Layer 4 of a small transformer language model trained on English Wikipedia (8 layers, counted from 0, width 128).
Take only the direct path to the model's output, skipping the later layers: a vector added to the residual stream pushes a token's score in proportion to its dot product with that token's output vector.

Output vectors of the tokens that the questions are about. A number n stands for n times 0.003.
"ency": -11 -22 27 39 -102 139 -52 0 250 -128 -236 -77 95 122 10 -106 -81 56 76 -114 103 7 124 -17 -38 -153 -15 -64 44 160 133 -160 -14 191 107 198 -38 -201 339 49 -86 53 -162 -122 82 -53 61 -42 -100 19 34 -276 16 -99 -62 -124 -20 -49 -170 -85 34 34 10 3 -166 -108 239 -14 -88 -67 0 44 -32 -66 -13 225 25 -288 -85 -30 -187 -64 -198 -77 -33 -100 -22 0 -162 85 -36 36 -78 136 -4 124 107 -69 -30 19 -120 -107 38 -157 106 141 208 169 150 175 212 121 140 -13 74 -108 30 -154 -86 -7 -41 201 -282 -7 -128 -32 -85 -99
"ya": 89 -202 62 -59 -68 -69 -28 -125 165 -126 -161 248 161 18 182 -103 30 -28 147 -161 32 -30 90 10 18 -60 -133 124 140 -69 -86 83 -22 99 250 -62 -79 -218 165 96 -42 21 -18 -37 55 -6 112 137 -320 205 63 -60 -48 -19 -70 -146 105 -166 85 48 -125 51 -93 15 98 -73 6 20 -21 32 92 -82 12 0 -40 61 278 -115 -154 -34 22 106 -202 -88 38 -81 -101 8 -122 -95 -255 -43 -7 -151 73 -93 -125 -127 -14 85 -149 8 -47 -8 51 -177 196 -67 -24 -7 -24 -150 5 -51 7 -28 166 -13 47 -144 51 -26 14 -207 -120 -144 155 -54
"ew": -54 84 53 63 55 107 24 -163 -21 56 17 106 -65 103 126 0 -289 -45 35 -146 -8 16 -177 -200 19 31 120 -42 37 -32 128 -147 204 133 157 -99 -82 -87 0 -15 11 311 -128 63 114 -48 156 119 -170 -70 65 -202 -47 39 63 -117 -4 -155 -44 -20 25 -9 9 39 48 56 140 -59 -88 31 38 -81 -62 -113 -46 24 149 -239 -144 -24 33 -65 106 -122 64 -82 29 132 -77 -114 -46 -33 234 -115 247 -54 -173 -17 -103 70 -126 91 -30 33 254 151 172 -3 -178 -17 29 -36 46 50 13 51 -145 30 -124 74 0 -203 83 92 87 -133 123 -161
"it": 67 -79 -15 19 -113 32 -12 66 -120 -10 98 -62 114 -92 -67 -57 -78 -51 24 -70 -14 -115 60 57 14 -75 18 -117 -191 -50 -35 -68 30 -16 146 -6 -79 -281 -101 -39 12 -42 29 -98 -157 -69 21 195 -16 22 183 -3 -114 16 159 31 -29 73 100 65 -150 68 57 3 45 -14 -162 -95 -90 32 -62 -47 -224 76 -60 -18 -217 -160 -96 -61 -181 74 56 -58 139 0 106 137 55 -108 37 144 9 20 -134 102 114 -19 -133 0 -17 -114 85 -155 20 -43 100 98 -14 18 29 27 -128 -36 -60 -13 127 -37 -19 58 145 -84 81 48 79 -110 -132 -71
"ice": -47 140 -36 121 -319 -79 73 37 -125 -57 -157 -70 227 -44 151 86 48 -92 -100 7 -47 -53 181 -67 -27 -117 117 99 -71 -99 9 -13 -5 19 70 110 100 -221 225 70 -131 160 41 -16 -142 40 152 -74 -227 -60 83 -35 117 -75 83 9 94 -49 31 11 151 -80 34 39 77 27 261 -117 -49 46 84 22 0 94 -76 -206 71 -207 -158 -107 -180 77 7 152 86 -8 87 18 0 13 -207 6 -116 -21 69 -40 -144 36 -111 -8 -233 -69 200 -214 18 40 21 52 -28 115 167 164 -151 67 52 -109 60 11 -52 83 212 -114 -255 -92 -173 -95 147 -204
"way": 15 -357 -105 -88 -87 56 -53 0 56 -3 23 -10 -274 75 44 -253 -33 95 43 -128 223 22 -130 -194 -70 -39 110 19 70 117 -194 181 160 20 227 64 147 -117 -206 17 -42 -115 57 111 -114 -85 -49 -13 -189 67 -117 -200 -101 34 160 75 16 -173 39 -15 49 -103 139 -111 -245 -35 -152 73 -64 -17 109 71 -79 -174 -14 175 26 -17 -45 266 -32 -112 -71 -175 -51 -47 132 -6 106 -33 -156 90 -19 -99 64 -35 -298 6 -127 14 137 24 -75 -70 -89 31 38 -32 271 -149 -121 40 46 20 79 -37 -78 227 -17 -82 49 -35 -130 -23 -284 -86 90 78
"for": 107 -149 124 -133 -110 -120 168 39 84 -11 183 0 -18 -108 65 -40 76 93 -64 10 298 73 -100 -51 -34 -30 164 -61 47 3 -8 -55 -66 226 71 108 -90 -197 51 85 24 34 87 23 -117 140 -20 176 76 79 27 -89 60 -100 67 -28 64 -91 12 20 -43 -141 -228 97 8 -42 180 16 -34 33 58 -75 -203 -203 62 197 160 -128 -14 15 -276 -57 126 -23 -68 -79 6 67 43 -79 -121 -44 -191 -89 261 -50 -14 -38 -100 71 -126 75 24 -118 -94 6 89 -234 67 10 -58 -19 -25 66 -3 -15 168 207 -26 -3 -6 100 -10 37 -156 -75 19 71
"uary": 238 33 -132 11 -240 -159 368 83 -262 230 73 111 -132 94 94 -243 -83 48 281 97 132 27 -87 -161 -36 -11 -54 326 -15 -116 -101 -102 290 325 20 182 -81 -10 249 31 -163 43 -236 0 -113 71 8 266 -295 -108 -108 -41 -51 -101 50 -163 5 -95 49 -71 218 99 148 -97 106 -78 25 28 -49 -319 -4 117 -29 -158 -126 -15 171 -284 -20 114 -30 199 -177 -203 94 0 -32 35 -79 25 -187 67 317 -170 280 -223 0 -23 -132 88 68 163 -49 -190 126 203 299 -44 160 -121 69 313 -200 -161 -5 92 -125 -151 85 75 -77 -165 5 -43 -192 -103 -160 -110
"tain": -44 -201 70 -46 -273 85 167 8 68 0 75 -145 -88 116 70 -139 -36 -29 28 -193 -95 -118 10 0 -7 -295 279 25 -151 -19 84 -112 97 182 -170 54 -76 78 176 94 10 33 55 207 -87 0 106 111 -182 68 226 -335 91 -102 151 -168 263 -16 -145 -325 -68 -97 -4 -18 43 -324 -15 -146 -57 82 -78 -73 -35 42 -126 222 -103 -122 38 -4 4 23 167 -33 81 -181 49 109 7 -65 165 123 28 -106 352 3 21 -23 -140 202 -66 22 -162 -75 96 -22 321 41 170 -56 -19 80 -9 128 70 223 101 130 -15 -197 -59 -127 -29 16 -245 -142 47 -70
"stem": 36 28 -142 -49 -65 -16 218 -146 110 91 -25 -39 194 42 223 -155 159 12 208 -158 211 -117 14 26 5 -98 231 55 66 -57 -66 49 126 105 126 346 -104 -246 138 49 -88 99 -95 29 -140 105 25 -167 -159 105 -88 -136 -26 -14 -43 49 257 -50 114 20 56 26 -75 -137 -67 -255 123 71 -81 -114 55 -104 4 -229 -143 263 248 -139 -17 25 -226 105 11 -290 55 -29 193 207 -163 90 -47 32 28 20 239 -34 -96 66 49 135 -158 222 16 -13 0 125 246 -232 153 152 -87 129 31 99 -120 32 -20 24 -101 -104 -184 -153 -41 -175 -76 35 -63 -77
"out": 132 -29 248 150 -222 37 -85 -130 -20 -80 -19 -142 110 -61 144 13 -28 -15 38 4 228 -22 -149 24 2 73 215 169 -137 139 3 -107 153 172 16 21 177 -221 -111 4 -83 -102 -210 215 -46 71 -161 33 -20 150 -78 -153 -135 159 -23 89 48 -120 38 -115 226 -98 89 7 109 -139 126 -40 -80 -68 118 -191 -6 43 -59 96 126 -117 91 -86 -99 46 79 -137 64 86 85 157 85 -207 -32 203 137 4 113 122 -179 33 -86 82 -35 -73 59 -189 11 -41 -150 -59 101 58 -233 39 146 107 -57 -118 -92 22 142 -26 -6 -102 132 49 103 -137 104 -6
"rent": 102 -47 157 -165 73 -187 74 7 7 -67 -149 84 33 -80 -3 -139 227 -64 -25 -400 95 -47 -78 -61 -6 -341 127 -128 218 24 104 -49 -32 106 151 -167 -61 -47 -34 65 -89 15 -56 26 20 -139 55 -59 -206 -154 -61 -120 -79 -50 134 -96 -20 42 28 -196 -44 71 116 99 66 -258 -30 -75 -186 -290 -47 147 -126 -214 -147 275 40 -211 -38 20 72 7 -66 -283 -57 -183 63 21 58 95 -93 -128 196 -65 -31 -72 -42 -87 -44 99 -46 35 50 -44 18 47 -42 138 129 33 99 -18 -59 -36 74 72 110 -22 26 -215 -95 140 -4 52 -165 -129 98 -118
"port": -153 -113 -42 -98 -209 124 247 -122 -10 32 -8 -16 -124 -198 63 -151 145 131 93 -99 56 -64 -9 -85 0 -115 318 354 -125 302 -57 4 -78 -46 178 149 -95 -149 46 18 -103 -49 -67 138 39 -74 90 172 -65 96 -67 0 -106 -112 -3 70 131 -186 97 -132 -44 -30 24 151 96 -121 122 -14 -90 -7 -9 29 -231 -43 -159 84 -104 -138 19 214 -273 32 171 -158 -97 3 101 -162 -6 3 -36 0 77 18 210 -46 -52 -51 -65 79 123 -46 53 -36 -174 -50 100 31 143 -76 -93 -30 106 183 -194 -55 24 57 43 -255 -66 20 -94 156 -95 92 24 -121
"ts": 35 -35 35 -119 -148 54 0 -255 79 88 -120 -152 112 -88 -137 132 4 -118 9 -76 185 56 95 39 10 -211 93 110 -76 -4 27 5 78 -55 58 -172 -9 75 16 32 115 48 76 142 -103 146 17 -61 -205 4 -124 -13 -54 28 45 87 255 -252 36 -39 -269 -124 -158 -180 92 -160 -115 -49 -78 138 174 108 17 -205 -233 196 220 -233 -149 -191 -146 -52 -3 9 -134 17 136 -60 58 21 169 -155 8 -185 53 -92 -75 -105 -183 40 -59 -67 -183 30 57 163 48 -122 15 173 80 -130 -106 -37 78 45 -144 -68 -38 -46 200 -32 217 -176 -273 220 -42 -10
"ise": -145 11 -49 61 -165 171 -139 122 13 82 -151 -190 238 -153 146 10 -156 -46 -82 -105 87 211 -25 69 -27 -130 -113 14 115 96 -42 -59 -47 108 113 149 56 -269 190 93 -163 -81 54 50 -200 164 88 -50 -158 94 308 -82 12 -135 -23 -26 -12 29 14 4 170 -34 115 -47 67 -90 10 -80 -59 -158 -114 52 -118 -155 -111 -287 37 -152 -176 138 -85 25 -158 17 92 38 48 -165 116 -210 -33 40 -30 142 187 63 -175 -3 -36 -14 -14 -103 -33 -66 93 -55 -136 -57 11 149 6 -3 120 -23 151 -43 68 -69 -121 -223 103 -142 -256 -133 -82 -143 -93 117
"oup": 183 -141 18 78 29 39 -11 155 107 22 -213 -158 -117 130 90 -252 -94 58 37 -158 29 -59 -9 -217 -18 86 -4 48 35 158 76 -47 31 -10 -54 67 42 -308 4 2 -43 -44 -159 89 -85 54 -62 -31 -286 22 49 -23 160 19 -107 -58 54 143 70 -82 155 -104 63 -25 51 -144 90 -7 -63 -169 217 -226 -50 -37 -111 136 111 -477 106 105 -111 -68 -80 -178 58 -44 125 -81 182 -123 -165 70 121 -128 72 30 -88 -137 -31 66 85 -6 20 12 -7 33 197 39 21 173 -63 99 -49 -159 185 -104 -41 76 128 0 -171 -69 120 25 -7 78 -156 117
"ced": -143 -65 54 -157 -201 -115 219 -107 -55 11 111 216 -20 -47 150 -14 -95 147 146 -132 10 36 167 95 -2 -205 21 -56 185 12 180 20 -41 -59 53 86 81 -384 85 48 96 -68 -9 140 95 17 144 -124 -286 210 -53 -175 -57 -26 -40 196 76 16 43 -347 8 -106 160 -100 171 -117 130 -181 -150 15 -46 119 -68 -212 -78 77 12 -31 -155 26 -275 24 114 14 116 -126 46 34 -33 81 -40 -51 120 124 205 153 -47 -172 0 135 -194 130 -194 -180 77 72 228 10 317 4 -25 -108 -260 188 154 -88 34 12 30 -94 142 -259 17 -134 -70 104 92 -175
"'": 121 -10 55 -179 -70 89 196 47 102 11 -165 87 -13 -198 134 -95 0 202 51 13 -75 78 -216 207 -11 -152 240 36 105 -54 -36 35 141 11 72 -42 53 -127 116 37 31 20 39 49 -9 -83 22 85 48 23 -41 -73 137 -26 74 33 -83 -12 -33 -64 -15 41 -53 -140 121 132 115 6 26 -6 -49 16 42 25 14 -66 -3 -77 14 6 24 206 52 41 -55 -117 -25 -16 39 -120 -136 60 -29 109 214 -92 25 -81 -149 50 98 -63 64 -56 -98 123 116 -68 -162 -67 -138 -244 27 -146 -37 -156 -82 106 -250 -108 22 -97 33 -58 -143 21 -183 -14
"ric": 126 -19 49 -73 -9 -145 -109 -94 -112 -20 66 -59 -30 0 34 -148 292 -122 -34 -131 79 -116 -205 111 -5 -251 129 -9 49 -25 51 -77 42 215 56 -46 23 -88 -8 108 -66 -11 26 13 -173 16 193 -66 -163 -19 -137 -236 56 60 70 6 -105 -57 -197 34 14 175 -31 40 31 -41 17 150 -72 -130 201 -231 72 -130 -87 50 -110 -276 -189 3 4 -108 40 -178 132 -134 147 61 -30 43 134 -53 11 211 -24 205 -26 -49 -117 203 -172 12 117 -57 4 -62 208 143 29 141 161 15 -45 56 -270 259 133 47 158 89 -71 156 38 -167 -167 -70 40 -29
"==": 129 -157 143 76 -7 -34 16 -153 27 -11 -13 3 175 -27 76 -8 136 85 -18 -67 94 -100 121 -3 -49 32 100 -31 82 38 -125 -34 -55 -89 47 -18 -98 -30 35 203 -28 121 118 -106 -141 -29 198 -3 118 159 119 -51 117 50 -77 83 188 60 -99 9 135 -65 75 3 59 46 -92 30 -92 17 40 -130 68 8 -151 109 40 -47 -37 -64 7 -84 70 -173 -42 -84 43 20 5 -39 -57 108 147 -103 76 -92 71 -107 -15 111 -122 10 102 14 -111 63 -53 -69 154 43 -10 -59 -83 -201 -36 -105 -51 36 59 99 -51 -212 -41 214 -194 81 -33 19
"ades": -24 -137 27 17 -142 -65 -8 0 -29 99 -248 -103 150 -4 -92 -39 4 -149 317 80 -24 -221 192 -101 -35 47 -13 45 -138 135 227 -34 61 -212 -44 8 -16 -157 -30 90 -26 -75 -25 102 47 34 57 119 -155 51 -108 -168 -31 99 -310 -208 -44 -27 -203 37 -68 11 60 18 155 -90 29 -87 -58 -339 124 -73 -64 -142 -103 76 175 -300 -198 99 -167 -51 4 -80 59 -45 164 -176 129 -286 -166 36 -49 -265 30 -241 -115 -47 -193 15 -62 -48 -156 -182 133 104 -111 41 -36 -8 -203 10 182 135 -4 -141 115 55 -33 56 -39 120 0 -70 -53 -67 -229 -190
"dom": 26 -99 128 -155 -216 -129 283 -113 157 68 -130 99 -77 -238 4 -99 386 -40 35 -4 61 -207 -62 -32 -7 -85 91 113 -195 66 108 -204 229 54 426 213 -41 -214 211 26 77 93 13 202 100 248 163 27 -349 -18 8 -9 228 -27 111 -4 296 -162 -196 -139 113 -115 -60 -136 -36 8 246 80 -52 -91 143 -324 -118 -168 -60 189 -9 -183 71 -19 84 0 -234 -5 -114 -29 59 -4 27 70 -92 -42 109 -4 203 -209 -103 213 -174 -10 -8 -113 63 -85 -176 -52 25 -166 123 236 -17 -107 -20 -167 275 -12 22 89 -191 56 60 -44 239 -31 -13 -52 -14 -49
"ights": 61 122 -105 44 177 119 -15 10 109 -60 -56 -13 32 -266 -10 80 -28 -18 -17 -192 59 88 123 24 -11 -101 0 95 -271 89 91 -26 306 16 8 96 -83 97 181 36 -190 97 -160 140 -58 18 16 199 -297 121 143 107 -59 10 174 -123 0 -241 -89 153 111 -247 -131 -94 -65 -17 26 -28 -103 -70 -18 -98 -118 -61 -158 -124 7 -340 -205 101 -102 157 140 -161 -63 -88 162 9 228 -32 -81 -42 120 -198 100 -77 48 -45 18 184 -66 -34 23 -195 -144 30 -37 -3 -46 166 -45 -24 58 76 56 -81 -27 18 -121 -79 -110 -27 26 -169 105 -28 -112 -57
" km": 3 -79 -146 28 37 139 32 -103 -45 55 30 -6 -31 -53 185 151 52 204 120 36 -11 31 226 -115 -32 107 156 106 -28 196 49 -54 12 -37 -21 156 47 -31 46 115 -156 7 -24 23 -45 -8 -14 -62 -48 63 0 -42 123 -31 -31 121 186 -140 24 -204 30 90 -32 -97 -34 -132 92 31 -57 -225 26 -152 -131 -66 7 181 171 -77 49 131 148 67 -74 56 234 -65 125 -68 -132 -11 -136 -54 -115 -15 30 -151 -174 -70 3 -12 27 0 -53 -136 -176 -169 68 -14 62 -76 49 -39 80 -131 80 -8 -13 -3 -103 28 79 50 -107 -177 -104 -7 -48 -132

Each question shows what one neuron of this layer's MLP adds at an activation of 1. A number n stands for n times 0.00056.

n20: -41 47 -47 -23 34 22 39 54 12 119 -172 112 -82 44 -42 -15 260 -40 -265 -15 -119 -129 -125 -96 -48 218 -76 -12 -26 -132 -131 74 51 71 -61 -56 31 210 -13 -184 -59 57 -12 -61 89 -20 143 -83 173 -17 -53 38 134 76 -228 87 38 -48 89 -80 258 -136 -107 35 -55 28 123 115 115 -19 -6 -31 80 -124 -45 -56 151 115 -110 -47 -56 159 43 -50 118 53 -126 -54 -43 27 69 190 -129 78 -82 -34 231 -63 -5 -74 45 -114 -103 -29 -100 94 117 -33 138 70 -89 79 -44 -161 -39 56 -161 -21 -80 193 124 -34 -94 -43 -49 82 -57 122
Which of these tokens does it push up most? "=="

n298: -32 138 64 76 46 -56 10 -102 -23 -74 50 139 81 -3 21 177 -44 -57 94 37 -16 128 71 -9 115 -120 5 -9 192 -23 -33 11 94 56 149 -12 56 -7 67 -138 -135 -152 3 -54 49 -82 -83 -166 -34 54 -73 140 -274 0 43 122 38 -33 -128 -25 217 -113 32 -109 109 -53 41 106 -154 -19 69 126 -18 53 153 -127 66 -132 -81 -41 7 31 112 126 102 117 56 -50 -137 154 240 -86 390 23 3 104 90 27 -11 -90 45 -122 -36 55 -69 -121 7 -40 0 -79 172 29 -70 -28 -30 25 168 -173 69 139 17 52 93 -170 -117 -50 -95 -64
Which of these tokens does it push up most? "ced"

n150: 103 -82 -60 -32 271 57 -54 99 82 90 -106 132 70 125 -34 70 110 -61 -50 43 192 -67 101 -98 84 128 -89 -34 37 -188 -38 65 -218 -3 59 44 -11 -151 22 -372 113 0 -117 7 -10 -161 -34 -7 97 122 -169 11 -124 -149 192 -204 -90 -57 -109 -134 -31 28 18 7 150 53 33 117 -107 -41 -149 14 -167 66 -58 3 -28 41 73 -53 39 -35 7 70 -46 -53 -7 30 -200 121 192 -23 46 269 43 -122 -312 -20 62 57 27 -118 -15 221 103 186 0 -71 -243 -90 27 -96 46 164 129 -87 122 -17 229 121 -86 -211 -115 29 -228 80 168 -138
Which of these tokens does it push down most? "ights"

n289: 27 115 -85 79 -259 -150 -20 53 64 243 -101 89 61 151 59 92 136 12 159 108 -156 -85 211 -162 -292 10 -33 84 -132 55 -38 -57 -53 -70 87 77 -97 -114 -109 104 0 -29 237 37 -54 -36 31 -19 -74 -110 9 89 30 38 -93 -50 159 74 -89 141 177 -81 131 -68 -74 -143 115 -151 -198 -218 119 -35 144 159 131 34 -114 60 70 -13 -166 -87 41 -138 -52 155 -82 -28 0 19 87 156 104 -27 -20 -61 45 0 -51 106 -198 -130 120 -36 154 -45 -31 14 -77 62 43 -85 127 -154 9 -115 124 -67 7 -31 41 -10 -85 -53 68 -11 -164 -78
Which three tokens does it push up most, strongest first? "ades", "ice", "dom"

n317: -73 -89 121 113 113 184 -208 -160 -41 109 -88 -139 247 65 -49 0 -118 -158 -54 -213 90 58 39 -143 59 -127 43 -16 -57 38 -43 -18 103 -177 -31 -6 -232 149 169 180 77 -153 74 -38 -60 -22 113 -70 -30 65 -146 -10 47 -64 28 -63 109 216 -324 -34 7 -171 7 37 -66 -119 -9 -21 17 125 -49 158 -80 -54 62 221 116 -23 -55 -31 -34 -54 148 -45 195 80 48 93 126 -142 42 130 0 -60 -218 -13 71 143 -175 107 141 -56 -107 47 -23 57 -177 112 -40 165 109 152 -41 -37 108 133 9 -64 31 77 64 106 -60 -123 -120 60 58 -48
Which of these tokens does it push up most? "ts"

n220: -60 0 -100 29 46 32 -77 139 226 172 64 -222 185 -68 -24 -189 -19 176 -50 96 58 -39 -102 -106 -108 48 -123 -81 63 83 72 -90 -170 -6 66 -17 -135 117 -51 -182 -74 90 -108 98 -24 -101 129 18 -11 49 140 -94 -7 -6 -3 -140 -81 -132 36 -100 -187 170 250 -18 -188 -175 93 99 -99 28 -58 180 -135 157 134 -57 93 -168 61 93 8 241 159 292 -162 -25 100 -27 -113 78 -71 53 107 -123 72 -207 124 -246 28 -122 69 -52 -124 90 83 -142 -202 15 -84 8 -81 -115 -137 -71 38 -155 -38 44 76 182 -109 136 30 -45 -41 81 64 267
Which of these tokens does it push down most? "ric"

n159: -9 111 41 105 124 -74 61 79 130 -123 -73 -55 125 10 92 -63 -3 107 -153 148 -119 240 167 19 14 59 -101 -44 31 -16 210 200 133 90 -162 79 -53 40 47 52 -254 -48 -57 65 222 131 6 -56 164 -109 -281 -81 -34 95 -74 -130 41 200 -85 97 184 -68 -147 40 -65 60 22 -18 165 159 -26 46 101 59 -122 107 -87 233 -111 -110 -19 17 -16 0 122 -82 3 6 15 140 -22 131 -157 3 -40 -56 23 13 9 -189 129 33 -7 177 -94 156 46 -64 -21 -201 -66 -247 12 -33 170 62 -27 -22 -61 9 -240 -55 -68 58 -3 -20 13 -90
Which two tokens does it push up most, strongest first? "'", "ency"

n181: -90 -118 27 -77 -84 43 285 45 -23 -37 -28 186 134 72 -89 -101 -19 -3 197 26 7 -39 -85 120 143 -248 6 -37 11 -197 -95 -56 -4 -61 20 -176 -60 86 -98 150 10 -145 114 55 122 78 44 18 -18 -153 -27 62 241 -128 -39 -92 -17 44 29 52 52 120 -51 -189 18 -36 -189 -25 -185 -57 96 -46 -94 -74 -182 125 100 -25 103 -161 -87 92 -93 -111 169 42 165 -20 -318 -102 -54 -285 -57 -141 259 -109 -53 185 56 -247 -21 105 143 -133 224 43 141 61 -180 200 -132 60 43 85 -34 98 -38 128 -87 -37 -112 104 -120 198 78 -57 20 108
Which two tokens does it push up most, strongest first? "stem", "uary"

n164: 10 -95 -13 -141 27 17 38 -95 69 -163 -139 -124 116 106 -84 19 -199 3 10 25 14 -112 -62 49 92 60 111 -167 -283 3 130 74 -92 37 106 -45 57 82 38 -199 182 -110 201 -55 27 -108 19 20 -123 -18 57 86 -107 -139 53 -52 -67 138 0 -236 -10 -54 122 -68 272 14 -148 -57 141 -239 -23 7 -83 -159 75 109 61 -47 79 193 -147 -47 207 -76 -84 101 51 128 -226 116 109 -50 112 -46 -109 23 13 -3 -33 -55 -10 -53 104 79 -88 141 -105 -162 44 -4 77 0 -21 -7 -62 210 -42 -41 220 218 49 248 16 139 -106 28 164 4
Which three tokens does it push up most, strongest first? "rent", "ts", "it"

n222: 42 -18 54 14 -53 18 136 -238 -48 131 21 30 -35 -43 -170 6 -5 -88 17 -59 -53 -42 114 32 26 6 -15 98 -72 -59 -13 52 -56 -49 78 20 66 195 43 -237 -17 -46 -63 185 -145 -39 -98 146 24 -30 62 -6 -3 -84 6 47 9 -6 25 -139 -53 165 -50 -88 115 42 -6 11 -34 -192 104 -12 111 -102 -154 103 73 -153 19 -39 -64 -72 187 -26 -3 3 -124 114 61 -184 -46 -228 230 -101 46 -36 54 104 95 41 67 -142 188 -45 88 87 -135 170 -101 51 -20 202 -189 30 15 -128 27 -182 101 26 76 -124 163 -36 -100 89 17 -173
Which of these tokens does it push up most? "uary"

n227: 43 -105 -64 -18 -190 -13 -17 -9 -34 15 69 -60 -51 122 -75 31 -47 -135 65 -58 127 -33 -19 -3 25 149 88 121 -10 31 -136 54 60 -180 0 -46 55 97 50 -134 89 193 -235 43 -125 60 140 65 213 -131 165 -87 -21 -44 69 -94 105 103 63 -122 57 -67 -74 -62 192 -108 -95 -181 91 -43 91 62 -108 -34 -31 84 -138 -68 -186 62 -40 -72 -118 108 -110 -117 128 50 -92 -365 149 -143 -253 167 -99 93 -140 -122 -140 97 -57 99 48 70 -76 -10 -24 45 14 -28 -127 85 -68 -110 31 6 38 -49 96 143 -3 -249 6 125 -68 63 96 -43
Which of these tokens does it push up most? "tain"

n40: -18 202 -6 -88 -159 -139 116 -59 147 134 0 -53 -235 94 -59 -12 156 -109 -45 93 149 -16 -66 105 42 134 -89 15 -115 -33 -93 37 66 93 -175 107 196 92 -132 -36 -134 -79 113 138 -63 24 -135 153 -146 -44 -63 -188 78 -9 -122 93 -3 -65 -121 50 28 -20 73 -3 -80 -104 36 127 -229 -91 -59 -48 -171 -61 -115 15 -13 -122 20 126 86 0 -119 279 -74 -118 123 -83 44 -225 -74 93 -3 -30 59 95 83 -31 28 175 -3 -47 -164 124 153 -151 -107 103 -7 -151 -28 -125 59 -29 44 -229 123 21 72 -125 -81 54 -6 -97 81 -62 -77 81
Which of these tokens does it push up most? "ades"

n176: -3 -43 -99 25 -187 -48 19 38 -8 71 211 -8 -151 -97 -55 14 30 3 3 -39 -46 -100 110 -67 222 -116 61 -43 -101 -102 113 45 56 19 -67 86 75 -66 -206 -30 9 -36 -151 -46 186 -22 -46 -48 95 11 14 -135 -165 151 117 44 60 -89 -44 -71 -9 -149 -81 -148 153 254 -51 -92 -4 -184 -154 45 40 -20 -87 40 124 17 30 -30 20 6 167 68 0 -33 -42 -26 -109 -204 66 32 124 38 40 -110 99 3 -21 -5 -20 -44 -32 -25 -15 -108 13 224 185 192 -132 54 11 24 -3 -45 85 0 229 126 174 18 65 8 44 180 209 -13
Which of these tokens does it push up most? "ced"

n97: 165 202 -128 -14 -107 76 -84 11 -65 -14 112 50 13 -24 107 -20 127 -33 -43 261 146 12 69 -58 102 -135 -94 -72 -136 -17 -68 -74 -227 -22 -50 -89 -42 183 -19 -303 129 -8 11 -118 12 -44 -9 144 -66 19 99 247 -110 106 8 -59 -155 29 -133 -49 35 -158 84 -43 3 103 110 5 100 -59 64 -60 -23 185 117 100 40 -52 -211 -146 98 6 -24 166 60 -63 -49 98 34 -55 35 48 -43 3 -95 9 66 20 -40 25 29 33 -215 102 21 42 -19 -164 -104 -64 -153 -70 -55 -69 -207 66 -75 100 -71 -46 -19 -65 17 99 -73 -128 35 -39
Which of these tokens does it push down most? "stem"

n66: -114 170 67 -18 140 24 -38 52 -3 -185 -101 46 63 14 -58 29 118 167 124 -19 52 -17 50 -188 -216 -35 71 81 74 190 62 -38 264 -61 -68 173 158 353 -38 -11 -121 -49 0 -38 -60 -148 -35 33 153 117 10 159 -125 0 59 -241 22 -71 6 -21 89 183 -160 -166 -45 -112 233 160 81 104 -130 -20 141 -6 -26 -109 -7 136 0 -200 -113 34 -39 -19 7 67 -119 -3 164 -71 -200 130 -68 78 85 110 74 143 95 125 65 -36 -243 85 36 162 83 -158 -36 75 26 78 24 -231 26 57 -48 41 -117 -42 -64 89 -60 -92 141 -57 39 183
Which of these tokens does it push up most? "ights"

n214: -157 -78 50 -22 -6 -9 -89 -165 -225 73 -194 19 9 -153 -68 42 45 30 -104 -72 -58 171 235 72 -97 177 48 14 -137 -87 131 -23 -65 -156 82 76 9 -102 94 23 -160 19 -28 55 59 -128 182 138 65 -144 -22 33 14 -45 11 -40 -8 -63 14 84 182 -45 169 177 210 -72 120 160 8 -79 55 -201 56 42 60 -25 48 -134 -78 -18 96 -140 -75 56 44 -71 -36 -3 78 100 -122 51 -9 81 60 38 -163 -66 -63 46 -32 58 117 56 -3 -48 147 60 16 -38 -14 122 120 -30 101 50 -100 -14 45 136 38 -169 -195 -136 34 -50 68 -16
Which of these tokens does it push up most? "ice"

n132: 58 -218 -64 -245 167 4 122 -26 -175 -154 -130 -162 -45 47 90 185 3 126 3 -74 303 51 -16 35 -121 -41 -258 -59 34 -27 -93 163 -55 -69 -10 -144 68 -60 33 152 228 49 20 30 -149 3 -45 -75 50 -191 44 44 -7 3 13 86 65 -62 198 52 63 -51 48 7 104 178 -7 -123 -5 -10 153 -140 -44 -207 -205 -44 -156 -21 -72 7 -129 130 -35 -228 118 -193 -58 202 0 117 110 -69 11 15 -58 -114 39 38 -174 166 59 -81 -206 162 140 104 193 65 78 8 52 -45 -19 -157 66 171 -93 -109 -103 24 81 -180 223 -184 -34 46 -96 -118
Which of these tokens does it push up most? "ts"

n270: 98 133 -28 6 -30 61 -38 -37 -50 -229 0 89 -28 126 155 51 -6 -12 136 62 14 -24 -154 282 -69 -74 133 -71 137 -54 -101 -76 0 -55 96 -83 -17 -137 -45 -202 -48 168 76 131 132 163 55 -160 113 37 167 21 103 -15 -62 -313 0 122 -163 125 -105 -45 -226 -51 -35 7 -116 103 -17 -45 -13 53 -265 32 110 45 -105 -240 85 169 -176 74 -23 -149 -180 60 -37 58 118 71 -48 -133 105 -98 31 -99 23 -107 -77 88 26 89 -196 41 118 -121 -11 4 -11 -143 170 42 -15 23 237 -213 -78 -76 24 169 -70 -135 98 -52 154 20 -13 -40
Which of these tokens does it push down most? " km"

n301: -204 -27 -75 54 91 -45 -18 -65 17 152 71 60 -142 36 153 -11 -19 -120 173 -99 -79 -54 3 -43 -171 46 57 -68 -115 -100 159 -36 84 -8 -11 -82 -47 -82 130 -135 8 22 59 -3 58 -5 54 -26 82 16 -86 -48 -41 165 -52 -15 -39 105 11 40 138 -53 58 -21 -120 -283 172 -112 41 50 -89 233 42 -73 -71 17 3 -68 -38 158 76 210 168 28 -130 9 33 39 -20 159 -20 -127 -116 -146 6 -82 112 -91 47 19 20 306 -3 -117 6 -21 -67 -272 6 25 153 -174 21 56 -60 -53 -50 -101 -51 39 -123 15 -39 -54 -71 -65 28 129
Which of these tokens does it push up most? "stem"

n215: -122 -3 72 -123 108 -200 95 60 -65 -16 17 -9 -114 -7 -19 -6 50 -18 -72 34 54 37 163 -26 61 10 -170 -237 181 84 110 133 -231 -198 43 44 -36 22 -176 -4 0 3 258 -136 72 -155 -76 -66 62 -188 -90 -88 219 36 104 3 100 218 -70 111 -155 -21 -7 20 -45 -73 56 45 -25 -117 -48 59 107 -47 121 233 117 -8 192 -127 152 -33 84 103 20 -26 -97 3 -267 6 -85 -53 40 -42 -74 36 -96 150 -15 48 161 -59 60 71 -32 -36 -242 148 -96 -162 -51 -163 -148 -30 -38 69 171 -13 -3 -164 -81 -133 62 124 -86 120 -38 18
Which of these tokens does it push up most? "rent"